Layer 4 of a small transformer language model trained on English Wikipedia (16 layers, counted from 0, width 128). Numbers have three digits each and are written without spaces.
A neuron adds its activation times its output weights to the MLP's output. To switch it off is to set its activation to zero at one token and run the rest of the model.
A neuron's activation on a vector x is GELU(gate . x) times (in . x), where the dot is the dot product.

Input weights of the MLP neurons that the questions are about. A number n stands for (n - 500) times 0.0019.
n84 gate: 471624491556341500460633494459518332494480574431462645265382559520665522583457683553389346503437478430623284573417607436530518443503471474428589326473344572473540446632535518575375358560401503534551402638579500518402628467515753705575650325549515519395372566500573541508371556593788559535349285457532424638674539515579644471412422434332556593620416544394413434396567570491489538431518
n97 gate: 565301380575587427415537751450412516646437528533559530684407778399576701456613603475572389643506618562383370461512544426503590579464500635415523519570433424604524588430561386417668614522481748409583446551583463383590509474367414464429607303592466530683494332455417460544415596472490440577666481332645559608600300519431475360420264392609401543342433342588503642312635537409557350388440
n163 gate: 379516781342440443459611627506558815494400471722433500534553571543434406672430535599525480444477327702443411523487490643553656175330405462523470484435645558366343510480605520494339608660408427422426562310487510457483503556638625667418280621452658273539465376473528510597581478533426649500450385457331484359431546487273513642449601649590458468606681503582446513484543404473494333596627
n189 gate: 456425407637517503529626503397357449585403547557506519665537581505551535438599712472535389406641521458387356434522553516298409460365429442619459416534536396537611582452491567574592672548548303533556528571549528526457393617503380483756484304407489366452654531523471541555451525492694494475540506454506447597473395535523659500625486565372425483672392436339618229710665503389554527449511
n259 gate: 442450638385552621454468564404394452332397377566436565300657588506446675316635456427540662656598572509308459458486639491552666593429365532485451291623569419476637464641497561685544558413446580551584438530515558329679451470336356326422471442601509415524648497394514529533654532438515497506509436369413479407497482445538581506445399693409444669357266404468564467379506404528548681425559
n282 gate: 379616618682281500434606573393533448531318568330397543520567527622689596434633479648546616561488356479488459488459458664506589388365550621515556330524558576600436431536412512444497590358597598445196458606344600394408432549619631404456655665541598392455497576463489635500462657687587281571391545373497550588593540546542515515367523416393586379260466456442523569593506400559460558646476
n283 gate: 416557636439393548360545390443375290480441391444590611591708479592534349512500415355397494534203411515467467431444518554522518463503408521623588512645524677457580647506526374488369421512654417415685463586575637586309622575440543399464420410545573668601515454512359407639479437430425476386468515491491693506396574475326367518527521465430464464458478620376476586135346530681330648345463
n301 gate: 716541363378711426530601528478506465524612431482546500348574472411423523696760394522503404662719485540444376590391613515674636532411607620525620619777426380452543522366643533540379536827449546579381370402433448452742577449401359549558436398423453483665731446600607590409397441503549522608654435419407516503638414442541522381425482470650416580634599503384359475497613432507434387471554
n309 gate: 464588595582389581455362287361604528436559418456530386515365570602631614457519509640388444388531474315434337541728387491509524500712491479367462445426482451355521423553321694431609455485652458601433599602578590469279566412494444430521369500512677523503596388472503747592666452509481546615618640383699512574598603475480528399509497695421509382349528446426413670445516364545730551466287
n315 gate: 521466368414609518536445494325652645482431472446408521467329229447450571484503331377542431742612483439595638414548611354519433384555458537525250395375530438466548428547503641494663423550450693719400481434633494431650439554439522401515440552482395348391546340630333500300557586612753643229464362407534328535477582506546620325436570417488325332552446445497506434500605564513527473468531
n357 gate: 525373267506338564474577574370441573533639503545559293509567416399500513443665593447554675541516741618543454362551422577677420554447500435355455578414650490636697572351541464604600562554592500439479557345276485456387334532485322700595460620426534460348681449619627420395615481494403375485605351487580699510253392555500532445553494521435639417590624645652604576572439648650656561570532
n409 gate: 565480659446588472312464500551480431516525356484469465558491599640457503426329744616448471396486299695548506301550400511526334494668400520457456523445428406549583426399420621603489604417431403381643638696733517604397503570421709459464392447397483591604396491409578520452519424445426588419552418391522378503537425336539532553537444558372551545387436416591603339352418430461549708456506
n457 gate: 395481542565623537398377469361581538562391484545417386600503522672516532491523463633551417268446429577420562490491635546667756487355482451604636422709589417345382670223588597310571373437357599494357563639651472459735531449655382500614485491733500480607528430452592445474348441450568556565407320393497571741410506506512494561562396654578506392509628593540525484371755534343446421567582
n490 gate: 430387681610426617642513465340348523512487606503532494528467500414708621617792610735531431428503598429564478560202545621447372530773604369507678319474402459559682379460353349544466460497464518525568585408722545746417459331400582587551412481446565635369535536427475710485506670458406782538684323517407645539573484610413530465497570419623461484606510516418303493575457500385397513467516
n495 gate: 638535609625482489406722474532509391539466578548514461432527483668547400365533312546562547473435642347497560309480579503458428494472585637456572419701665654582525567571642403648407473733358582489550594600336489512419549408379447512520548575411564438353566435446536626549257581465470468365623529389540497541488497569522533520480528441610722403350286583508489582459596592351646557714380
n84 in: 463544588576376403537600520497331470336506456373411601503473448406307494667400349459235553550600516321437468500548579466536520515497594546635567305701489522476409380503459412383566333535574609537503320716452615385605666413587500506514543523457547674559489565584453374402353584526639529514379283615581639533637361521508512531416426494389558733460476659562537415354491560555393449497582
n97 in: 579373559550503287525628739423417597322411414595432549454378550432403676674435485592552530515623567382544412500578637485414597536318430670425651717612494566563610464379497435503676559602630726353565521464512479391660538467591570485369366409637393671322456572488421523469581503470478512547420456488570506446395331629525670378541293600568411497468397394555380539443543612503603378597566
n163 in: 485394350619662276516549491544657423542539385373543572445333547455471458254458572609467561589519707503568540574327450257603432659662558404459406616471298387535485557443306477561488529395414624482518551567355343545248460506404388312691586596509497560395500551407256540497360506538484503704621637474497500465346341571549541448385571267450537621491625469479549282575506336500491414570506
n189 in: 530545283470440542462586705494494395552438524474467436656590291483552620555686542645479268543555500377599383344412512557378512577395518321433462464414364523371444524472418509515500648454519424444454353589444467552491425460482472516720390320563536481583712528578327596509485695595387406557550340393569551528487312587632481515701441468591560635494299314367554289676475533490687604404543
n259 in: 365577602518488494422424667311476327514379373385585577491509515704652441584438497518437573479274539568424512546745491564509529285365456403431515408491445437464471377509397485567461401500385358280475509557503591367552491552663457441573494479573548265506556491512486562358402305292556596541537630306382500452420500390296342515624515520354509653426515497630640581488377321475560494612629
n282 in: 452623487648491394345636681488727423563415659456467506456444518583411578533682596563722617669567489281512306581436479547494452445551485577335563361619603526537459439371654516400460572420549575356428387644534586442516346571404657450625423580708608523491461708528537613458591413732472330515448434419479554460558574382615525453548485366440596548261454455603541488488541592459608710577427
n283 in: 554494491436651607407539674527537655634497360503527559650597479474466582657497457458506329447676621397506410581391442344462509379583759692617509515515446497472461494636225608461546646383730300382491617553362614553358476475600506566437452485302555724559443478462402431451441687340648454545471573399374515457529509622438351500397458618710585395400553524542413663561481368634529387407402
n301 in: 462658507626392587583562519280544394461261494571657159454565421422406493420480623371390516358381491494591528539583456540258262410300618622548464519291640500535358641490648385488575292481594529482482554564354512503457353435635584553612611450537731483410453410546268597708635579590539567419362648477506427442510639582497432540610618561462585378553526509512400506420543603523482574584353
n309 in: 491472570595541458503397455399506647576575423554488429536595395559560487481522525626402381365746416387479457459608488494481466516552407606463590361378398546400572528506363458648552529325622500554351603687386500484309582481595509417618359415376611582400552525510488764644413469581519512509595966385558380804444525475543472581485666500534543397460459281503400677410484460516536599333519
n315 in: 716469468457538410635458298653466569611443298476600609461544352474525679345612555524747349456506294540470479329410528545582582660613485506444497497581657546528554494315533503530488330581553451300635394447443488506535461446619547586491566570412512293472530622418558600627503509593423494339476681494558711631381365408537575731409621491479515615396321406491491718346525360587509392374550
n357 in: 584393415660426449623529603529493443721560555658497274630456585500660371368670552237396480467556494649545361550570513471352539450417401729246561575427522490536761530437465537506537510427460674570556619553319381556345195299455417632535784465468692573431638606574497519439475513371368464529503536402545685546444513335551370605487513368676633461387607474611580404543470494572491554653371
n409 in: 447607540324531521745444474628677543509326476471536529575574545503466600425460563405491430515482554283349565565480500571503293409437644532352484638357488408539445527445383593298596562609354395407469303418472491518667538485527457519559480621488605407458338573515611530472483488352311593243428721516527598485619735426508399418503315474661622521331613559491512742494553589356480512512548
n457 in: 513510518628447556557410470567327497564677675284343201507691514339503282759623433379346479538555430507594533333631486566570366528521603570439416676479424550514625432559584514464420465651583531661375357466542567521378384434752386542404616286547571558291437545510603450624608617647367262487572513486477389634449531378534590655309570758500403734399421560576586531588605373475474424566292
n490 in: 520679521551468407461357527480510545603700530477654425503531382539552489657764520615556655517281481322363507381520551457385339431529407363411461558534503345490493497345515356520251362579593473441542418600465724686441383337376465468697699510400632533414407397510416660427566591692644571460480588574748416548478403769403628437678636356517534460376538460649633579626241336450683527708404
n495 in: 418583411304420320587398550444438506494365417471433643506363387342458738644543494571342415397599410541424406631480565471659538579462474474446506458385262222383465413270513531416556627277648449546410443407534570485561488412633455571518410497623494630626453494476463480481676376485525461564385423608547411530618437491594521422482448471521379365580609385483436293569423339723440576370548

Output weights of the MLP neurons that the questions are about. A number n stands for (n - 500) times 0.0013.
n84: 556363465362678627382359455436592754683345302645578402666463788453452362528555440642695631532528448698334610666436605848381385608516578222464327808191585662375575756371544598442496627336524533554341504276587443721516346512447312117553604504622593469500504436600492567524520542537385520356544655390391360520283460334500492444512644612808452341621586258355437557594354484460476444582365
n97: 574672419561496640563458157570475229685517604604496377483496427686305059421719219480324294569423351582377483416368350785449398657388568411600434322268328471311509736427239727376470428387450479551447391540610513509330333492703289607538537815508765428599546442483418530768329662659627397583463484516234500604457554584487331467412789318496632529601723555379613479567619395538426672427403
n163: 480364508552458630363364709753443565654500629726550454583766508480791308669484226296708463443258190541326367567634451590390811336246559740553469492566546492343601259548680636390513588724633417546508434496423720564604542415617643535237394492391556413549413096549736504598636270570387512525307374520420572467543653355537484687611553659455525415448496596652300533537335658463504609273446
n189: 364429646536521476664415426496565672299492347585640582337375683492484445512286411318546793468309528564468729648528419496685479476727645650516659573617758761605525402693690445642411191488475492541452679337599651386591600504496637415286649778349594609472231335334676382657435316553608464589451697583374471472565598467398620584346649492371476380476792603727461768217457525577319384689356
n259: 659545447481552361571527321698453508496456742794361480476564435302340528351359492448524488681554337465612429376232429403500348781640500580523478586399544492609415520542582397375398615534520703672427571410661441699409553377444699586405551472458387804352244683578399455748476847623423457449422302817773395488444551484618701512473473601609504191462492332461367536615800734480469434470444
n282: 606422272286801508552322460756302547456613318607436456516565481423500377607311378542332375457492469621418620466633500378394484717366534377745393721516244516353431412508208500606793581585496472707555655348578508780631606601508437541601500302477462470543568402638457343531460533356438793433714571639588549508436313640313665582508693528583602359766476391433492423556428380397366145277722
n283: 628504484583508580594314562532440436574582652532504484378512540630484689443504440508550676413571452540540634380732621456377359584352461480371560496685398691487637173300596358521571635484178631479233593655540170446590462358426472681635560682611566102284520488367540592436601104695460225697754484528723463757420423508569496340597476444264331468484406541351677278574682512399500607531656
n301: 613345517569794400496504415526566670589634560434598688451699608517588592757564272639864631431673260570487384500352580482626541575585360380452344697509625447568663357611522405595298482864553464428552442280755491678337596422272351559178627302328687428373704478416657569199478746367565296601966378238457527531683296358779478404725513430714447687466576500438590469553559406456640252453616
n309: 588557376362452336483802656813390412565535553513401608530776533347615456474542572154623466671417597664467461524293594272553448428360406401619504623678350457680518689537390500500358578471354638330647470418321500637682390429548568609366788435517274398437286618513462336530547460466513462390551251471269596428758543526530172643479546314432568479620120435802533422750549375205344802764673
n315: 480509407492559447617504559159533512354416630475471483512245399347615388670371492350432569545439438590691758472721546278252432389620492544500415348372592434509534333669516556632775647436483374669321620524609437680428491557576660335504204475686261532406475562628300483328678439492711602344261336391436381323598915662562570226401381258545426463552781597368355353717603651682389687420437
n357: 474736584542664534421216342710379445517404311522342662370460542458513531807529599438504240581327556177627291496351617372623416375650400601603617599607047426415349478563311513456442395617544671535521400620758578388462602492776526188675466465563317434697682449448589383590439555517585581629414671752492031491500569500582572500539496654581569695819212192233487592400483513292440585529452
n409: 477370485724577453198630584480335407528660504547436476452452566466629414559615477695516566442546379686620349297570465352406734571713345515747471257563492618366581552584563285520443552316484624617543804617423524516320508512512453463472660215646496496586821473567317516628468508682635531836610239554439254637329311555591543519532637547371348601848400340598569388476421349701602678492444
n457: 385487351667432336483662508566765664391311431587626766592355541605521651242241706726479512471435516337467492488521629533382627355640364214756759401393408521637308538524397447654328631311534466352451562448224671208605761528319558551706471636650412433607354545599586543430463369224386758533517488383669526488555388558700365512670352397455521198524588352318609365538611659533669778596500
n490: 586491549586439500602596215259335432314509591523342579546745581085770490297612505816368382383792609776392213316314334614474458527584562509610786377619384523869877356496541335542591472357509677453645730130689472724594543365584537478724277580397540526350398718546405438518629611241275527536601368428256476413582541514694310650491459459655427595612449472372464374713759718541368401295449
n495: 566483820619491434500479525612645549593314635583546356416496504597508535475394116349573735594406492402467731608430633533302334550649652480463302475541651634375551340658707342620275407763113466658603475420321496565516728451276682413416459721309368349104404281554566491591371548542582475380517566435665641720669571521462508492358574376707612504358234670542370652534484496467678500714246

Each question names a token from some text and the token that comes next. It shows the vector x that enters the MLP there. A number n stands for (n - 500) times 0.0099.

Then comes g, the gradient of the next token's log-probability with respect to the MLP's output, scaled to length 1. A neuron's effect is roughly proportional to its activation times (output weights . g). A number n stands for (n - 500) times 0.00076.

"ction", then "."
x: 420390526507399497437565485555398471427516463597509398425668605349433501510490462375508420635602556363470572438561520516295624597478381485683580410434394445590322386357455705489435618545422735594562599478441693460736636639555071332477482446424551661459539611348513491513511382441506539366592527602459485464582636509575593325479511554368325665425491445506441513511392442247612450453451
g: 587559722505443418579648544516663580709546504591575601279382321480577718670713375498585543495564288558500572561481583574622614562541457543487421612731589657433518409588563565302276554535509481392612238439424516550528480767472550603567528577483397440579396194557421532470582594560260592641488559506635248382572595549529550685775392483590693419459679419407530481346704586329660585537630
Which neuron, switched off, raises the next token's probability most? n301

" |", then " No"
x: 563520437429532580434651471599312432671441548591392455519675583578464253572694573597381423574593395598510463446598490370317483702483467362740356496448409438506386433479428560422550744365636733494598567481580481454554456501608511736526474384474562409523589595612523557399322524560599673495420398517524629442540614605599427511342464600465400443412405499449536537367432527395582446415509
g: 433362653572577518339622248517458512380519185405420655268357526445475484273375430446436216398482533486366435461376552596574605451436612297498412527443371778694354581566549347599685548445525578673466511499337418606691613476248527668393412514478368365502511465607268539611533574508435422512607677600538534436579482653474362494465568539404290412553467693615721776368377554478443594479481
Which neuron, switched off, lowers the next token's probability most? n189

"U", then " Le"
x: 655433506385515603375581456648384513351495431591476542384514534461640424427612601544652434569643515579540417290547549564338466443603486319626376481431551446533591376455297665433370621455610733343534534573515460401591527546562351670536592506505565429299595686562460589596393456471445597438630507489352536555573482456466505490404355494423599557602548725469518655506384609025462428529448
g: 511477747681418537273605530403529365510517626375654581300555612477594611473606486503618609390468818517362512500556272400617509608500359501225567471205526563738382648466375490602539504454810382594454597544509365483423336369494524720486380556521540520490369768445518388475643571437413533527427335342443446559439693409504466639580488527429489488527430379516807476379450535503359622204483
Which neuron, switched off, lowers the next token's probability most? n495

" In", then "d"
x: 483544467377474537355521518476497538419513506476368446653565451504362421565556445490509289406601395592420488499545483437379505593405391384687453466385507498518337419427372653334485672460646703530282609659415544525537494486464367548530614396389639543539412626686527459481470257739443653621542475423509491578287476510612407608292319587481462504530579618394500590532433486443574614509614
g: 576521565569366401485590695579567591691497541432737211646467579551415520285325473428687641250542398415435444495487418341510385502389390476429533500393613471592461469513525482232451646716694420646502473554443386583337588395303578535607445474637441415566405595475755368463448445449451603511545611821319496391508389479445515556422423497488244520537704605705493460277497487343511735626254
Which neuron, switched off, lowers the next token's probability most? n457

".", then " The"
x: 524450469419431507417629377447503376636464448552434496311652491571378281597546606569479353545532433557555541350429494553139511646300323403701566496442367403573401566457447559488383665394549612537745451546365547541674452590608520465497529677401592454561416538485382449578411440630471668553399523511436534448410546615691466567506385518410439512533452503532573543392482433515514485504573
g: 449420337609520529470552462203610419533560501421399346530540280441422430524561499438466541525415709614684548505386536413692569576411577669578727575316645485563567613469324712428451419400825352360557334512172477542532412596560603412415419326538236643489425492426330490631541443524520553566537531529454591458571733575576614646526394538439672228507611417520519291475396513753597566457245
Which neuron, switched off, lowers the next token's probability most? n283

"ra", then "ve"
x: 646478511436403585368698455479422420503526449565470472398588494585541181506703542548587520550481597430446474379645508365238411474569451393573487519334455402491457539444338598456485505438603645603413486598389481550675539641540374598375527622581802497436243525427399366360417614523546573546477556535471585554416625324508656586501557597466422506516664457422629573494328260496567611516630
g: 394560657556657445497435558328418495592498483261369707443663482607613548808521553429465432730469499360462490436417620548438517480369779488358576559464362548449438455623432406558288395548546468438293598558349608425638400649556357399687276708629521443556486246494368543299718502621507474541397459507618557405653524382443240474540476572536393312395697284651513289403412657373498531577605
Which neuron, switched off, lowers the next token's probability most? n357

"ad", then " and"
x: 570489412582449538354692309330468529511472574452617420410616711419574448497514492516582492515507409437583549429533347412355506518359363455550548473495496459453484495366316665482271683406439724571500607493642399543544541554617299582448351615453551549644553660480524426701238407614553575451476511299541415504680702410494606507459433625564690524435554448580483568648571480343516615345602
g: 357549450473710274446558513583491480532471641415629304446491468312600449533530546594513542610465682721526587484347504551805457491527555538436558314596260439606601553594547490492336564464440396318357381494518493317408595599649443421551424687599351477464551404529467622487391713464434558503542275455174402604581746235512414558765395506720414228510414548643478361502586654301471596612567
Which neuron, switched off, lowers the next token's probability most? n309

" ", then "old"
x: 574332448448370520388502449524419450725612482502447553499696543538382255561578552527468371457618361550485545365502384582268464623343529377772490347389475422571348469478376638417515708530596700533516511582568459404584603564527486505457466533495615478481455538666347416507374469617500746586524517409579588383388524557645456531549449486412418392513542412447458472507504482421521606575529
g: 437302586468481425457483470543442437216704597353561587561491511485440447698436579411674354460605481646588392505561594601381478648403425531438478349358482412584508605517560571756396445375365648480488605442473632196604405422632499313210338509360214435408567509434312532673749524366579255353558508407491389360428677473365467429475731612576292580607658488468509523671544438550308541372513
Which neuron, switched off, lowers the next token's probability most? n189

" team", then "s"
x: 354309483503580584463533631624417422552406391398399602598487567393489424563563531499660532556493705423483563500572379535285411555320401475573758451287492504701454405444425628415392703520529678503686559486613655526792358565386551443442520418361490727311379476531478460414365434506691603605470687528601400538270585511549591348533526507595380547586587417546488559479496498554496432405695
g: 482591459514375535464475445701472482725269690412641583434597563495546459504599403428521517456675721557394220428406413531408645403467690397316426501475536329624395438418473665428379469483292370585337543567646664453463630517419550377458525369361567378568424579377449516581471514320665431581665397314319633612441618536347502470287778455515500451568690358426557027535603604508438501508422
Which neuron, switched off, lowers the next token's probability most? n97

" place", then " ("
x: 368490336527600696461505545462511448517455570446565554603556613401510477487524610619503439603255679216485525385501421636466466545642548386495327416440438353734618278397388514502501688540483612508602609515478625527650541447483390545430643483560519467541530464605464480505431638474669632432470693575444451385461614478587340275557343414642553483456714616475412567468363573448439498453618
g: 615524507689615660561540638311575607432425542482483474554605334432376356507513444487293663589480427501313425525406566470470688603333525518444507429305454322610655297343483443530552612355597532358795467507591590643335588645501570714549597543420640515657505631320649490503597415300566509517511557505342520528173412462471403596591464309447293361618263678651554437478535673833480382505578
Which neuron, switched off, lowers the next token's probability most? n490

" very", then " high"
x: 588390383436654509461481440590421363666496368376518586409528583511684635571357570561509362556473488479607681392411592471311590483362526548456452504540469486489347328518428484610413596515511709521591630672387431421646575668462429640290424466498639374508338517533323286657384444545408637426477556395487571462407458532636493481616388447458375623406672570592434547522499476555596498598379
g: 662389421596602638550489607592486536448612525579591578397236359614738426477424523623229483602656555574563563569435650515549453566524298411720443283838594362551369739481550570562500531233635357526567491460487452741575585550436529425621620470476468730502401463493652419618506634509528489493574544435463636672649518601544432595706510451579713394661623457514671460401529172507326375648418
Which neuron, switched off, lowers the next token's probability most? n97

";", then " 6"
x: 529415416472444532436617594430445462508496443578409409367601491554468253528510498561446314568590491497350518634496463453179582609221335416697597427407479497646449467472453523448521674426598679418663440461493616431466409522489493279486496538446660355571518532623395501538494427610444754611393486557579643358399606424634600605458465586332365534413416551494543445370437422417663471538435
g: 279541453527594469514587582434354518501534668723331401675437571448607481642473530427395455640468383502394539548623430335635272428701571478589385380432622435176626560465286435457692605468474579802445544475550524437510562372690606563684553382390293489471544245501699746481380674483563411511532455523584357522312298583532642581482369447354462168621489420502430480675566562611634536468421
Which neuron, switched off, lowers the next token's probability most? n259

"o", then " |"
x: 593542404552488435293484509272391398477449461595496392354574670438482409349633492548585484453475527466380677413553448426344576537389477329662523431419477452374388604429438579489357633490528804473445658530568423562645416455431411491326463712611555793481429631459418490443345464662594469627341382441497532421506599440546515534421560481559530511543608432493599568574681474452404420451704
g: 557506502557432378484756466653546686498506369657469463637494642527345469298573418489480601608457363597481346548533475345512577448661414411456639481581423620338552379473607417296500624444559523622768514528520578550577584531682683360412426417374578655430630507206467534573792480682390503759428485800604705464316473552223568612416456463324435567435458570464167510366458421424468416628485
Which neuron, switched off, lowers the next token's probability most? n457

"lo", then "ur"
x: 619508450598523632348628378482414545437495555494518534372619600495371360376595658494387464354528646248459522371529530421286537615376525382609800346436437406311496581531403577409391538541596791385413595539538524473509588708559473586362489554496629556500473611483492295400352486493583565427488370451563543468671590326445608459559387497663432650570516560472490589465345508684413462503626
g: 411452282523548528342607390517275402673651427462790640484435465519592566412495445552457325695497445457504491508580525719679555395428623454608500512216328636343735597422460512384397171556460569504471422475579395325583390460457542393638461560646404490486556332433425312381481591566524428592565488549599570458575366465697328538648382479672536549452201373326648455427539270329741592497367
Which neuron, switched off, lowers the next token's probability most? n84

" song", then " to"
x: 474385387522623437449407591315418464643419366461609588446593530594538511514513600491538403499506591353586383373554390620271521548410314419598461547469458477538451354453441692488441655520547695564539531473449633464666423595506397630407310390492569334578423589441398468517337337369709649548566694488525508522351502530577733418413529426449291689641582374520361630449540559566497355517603
g: 581504542505488490489715577325518617669381483503566486509308563577599421570658770534503688553523603507555408552412322230499510386394445576625557757567548596653549388469583510688434737558591629190734577509383587527475503669278490275531500641569560423504431629594585531276443625608356523444288462629732396546418597497616240447602400486319457495484522736552517642502482472381419720446420
Which neuron, switched off, raises the next token's probability most? n97

"ph", then "ic"
x: 727535520595716554514498412358419574627650413450554469409681460422341474538432475502461426539666598421517405500554436532239688524414240509674552490357464458463392612388471502550421547515574685462610574560456645441594389519495156461449339485508680523421477534463430487377437584531510463432435587416374589481790623269502439541447520624479519583592511532440527733483703383351470454521750
g: 526579343661378425584539296574438434359557450693686678492476482566518448618448441401516504494427823432417351561303528437396669460473555390532452219517492504745505663559626266722729397342576491508474579515409386584516289609525571563386428454404423405358474201345606527328455643542555461391560530535467472504565381319563460513494544589578968396507393677583419536423555512340587558608489
Which neuron, switched off, lowers the next token's probability most? n457

" with", then " their"
x: 464445384449415524391622447441512498544590497472531497484718586469603320693436563438510464447494553506562509462581566498216614630457418515638659381408591492541412441399338622399298723473621653456476569568461563487584346532446419611444356500637659419522350536661464405583414380569460723500461603566446598432462550567658547520477408550538478574571572636648503528470382582392506611507502
g: 374426668392335457395526179461501558352264501494677350379425480590525596568565553499481473505565591503504393390588641773546449610445309563588514444511498753871537539667603516548396512498526334268545503566597556805705501770286519439620283569275427397461441570575575361398622611467643546579482624493525410243550552634697550513493563456514417496551428383401499458697407560550562378502500
Which neuron, switched off, lowers the next token's probability most? n163

" music", then " video"
x: 514346385482752445434517491314456480590445329469592491276573588488612514555503536531509392332601496310541476464485418595393526494429387409480467577510383524609416304461432616476524758548581716494639630509423604425678400553510355470444461332492581238470521571483511324468478404403757600598492650510589474565430559582598728410470609444468320694590502424583458616534425444474474467507800
g: 531415378507592383406491463247517600467620585541632609546380511496486718418525515429682718490510506473530477338364351182565641472506377491446357461287561583530473307405460610487278345463741437447339394439497269652679422347561637485476472466407320582418472517684531554288536446335609456564602652586632332662296388627660501570756524416425271248481410575570579481407549552405356508353416
Which neuron, switched off, lowers the next token's probability most? n259

" 2014", then " Man"
x: 469445372498496510398572418422423660490613320480511551507490698595549615483675481409455345504476517437550666488556576440249432450319353476607499490480513346521327345441392610355402774452552711708444402598399456414621535658514438533545579414331520428560442544567662524489564305559627563520617403513499397396226652450578470452509447582308440610437491526514489560464405583242548411561706
g: 550613528615545447416644264427586280596485562583523570464553331584367597619446514482424848403480480489576579485441662486528535617572653688380324247312559689521537317535504664355553453732625518563605672435400530773481271419282487389471421545563386402659373653569711745400659536543467520563541398381535451671385740357474694583578444366504542543511573455435442436580444326576571536310491
Which neuron, switched off, raises the next token's probability most? n315

" (", then "S"
x: 544574469409573529423663366299459549573560592582548517461663541532510299465670745480512372475495413544337517479632410519355466717463459508640583331468443330550392416484231609475404655381647713574601648542753408377542543584354542493437445375584527478471399491586458470426357420591423694578533456489406618342312555391552461611539450590468231461517497550427491450380312565631611438505548
g: 609538702534383457684562369422542675544437357563383561445774353270497323597174361387646369494642583580275367404463424665244529369323440313444350488525491397456605525630557511499598576427588408393461416517624446317531453376476496390606490473399587497379622619446515343581568490414510487582493472574452727634628532613492540637203701459527371449403352556195704616517503601509472386544343
Which neuron, switched off, lowers the next token's probability most? n409

" 0", then "–2"
x: 467422325462305512413550565433360508584562544573487621429610589515368493586559529406437414606757469501576568294415418517238503567569483540571404330426550424483437439472508526516438655410505741461601554441456600396633707639601626444543452339442430346362544529624498585415365451592441669559451414543524574450363567499620602456571353558534492376570485518488337370618366594426519438693434
g: 417448632498395518581508399658551681535431436458447339556523321293402533539467598448450393519473325575367580352393544540539490445548583586482435407864699816411376518217482605729355501443589548564355525497388728668445506425539771596486551459428322606546476424471531545401588295436454647616569612584702617540547489496619556625382478454575214337576578731398290510533739552644459574627557
Which neuron, switched off, lowers the next token's probability most? n189

" group", then "'"
x: 366214488461669540408493521578519562559422311408418476498556534422454450569547557459491381500540696419579533443644448535242414544345423481571636412287491484569337399481350651491544658587589673515681499617579621523715300605352439555334451483444578584469495513510491401512486542442690535450525677602630433491295540561577568371491546530445346563700567516469381618523471430520457434478681
g: 493444623532425598527473497450506499218450450290499448393417626676670453448481595318582564434434242462522523742422307691505222454577446473668670346486360460638677525351417608594642379509436506513372771441511423622601521468511627656637475584713214445495433618560375477559573294486528347436308514444456260485626559416422363473541404606586453687456499514281443696493456292507564329529325
Which neuron, switched off, raises the next token's probability most? n315

"d", then "ing"
x: 550509424289526625447651477516368272672511555478556465561634553430510385443747493518684352534628495402523322444520512360297544541427459446612540452358467504590405515445296612451349662421592610432489404535399561511408540533645410502404308574557782514531555658568674626487293534535553417526523570270357435476755613371594601493556535506456483615446557603618477514561645379378532595591693
g: 430403584644492527611519324514522308526563471491529717463399400301445448534480477483496474619477692473348474546688628350644504352474488430388407705685600435395342487357722359640458594693487536500706381410557524643541508484271400517328549468558401435570473522334551711378587605327522411435592503472162470470494500667519371569638368538416306518394696537802504769617637614461331392268463
Which neuron, switched off, lowers the next token's probability most? n189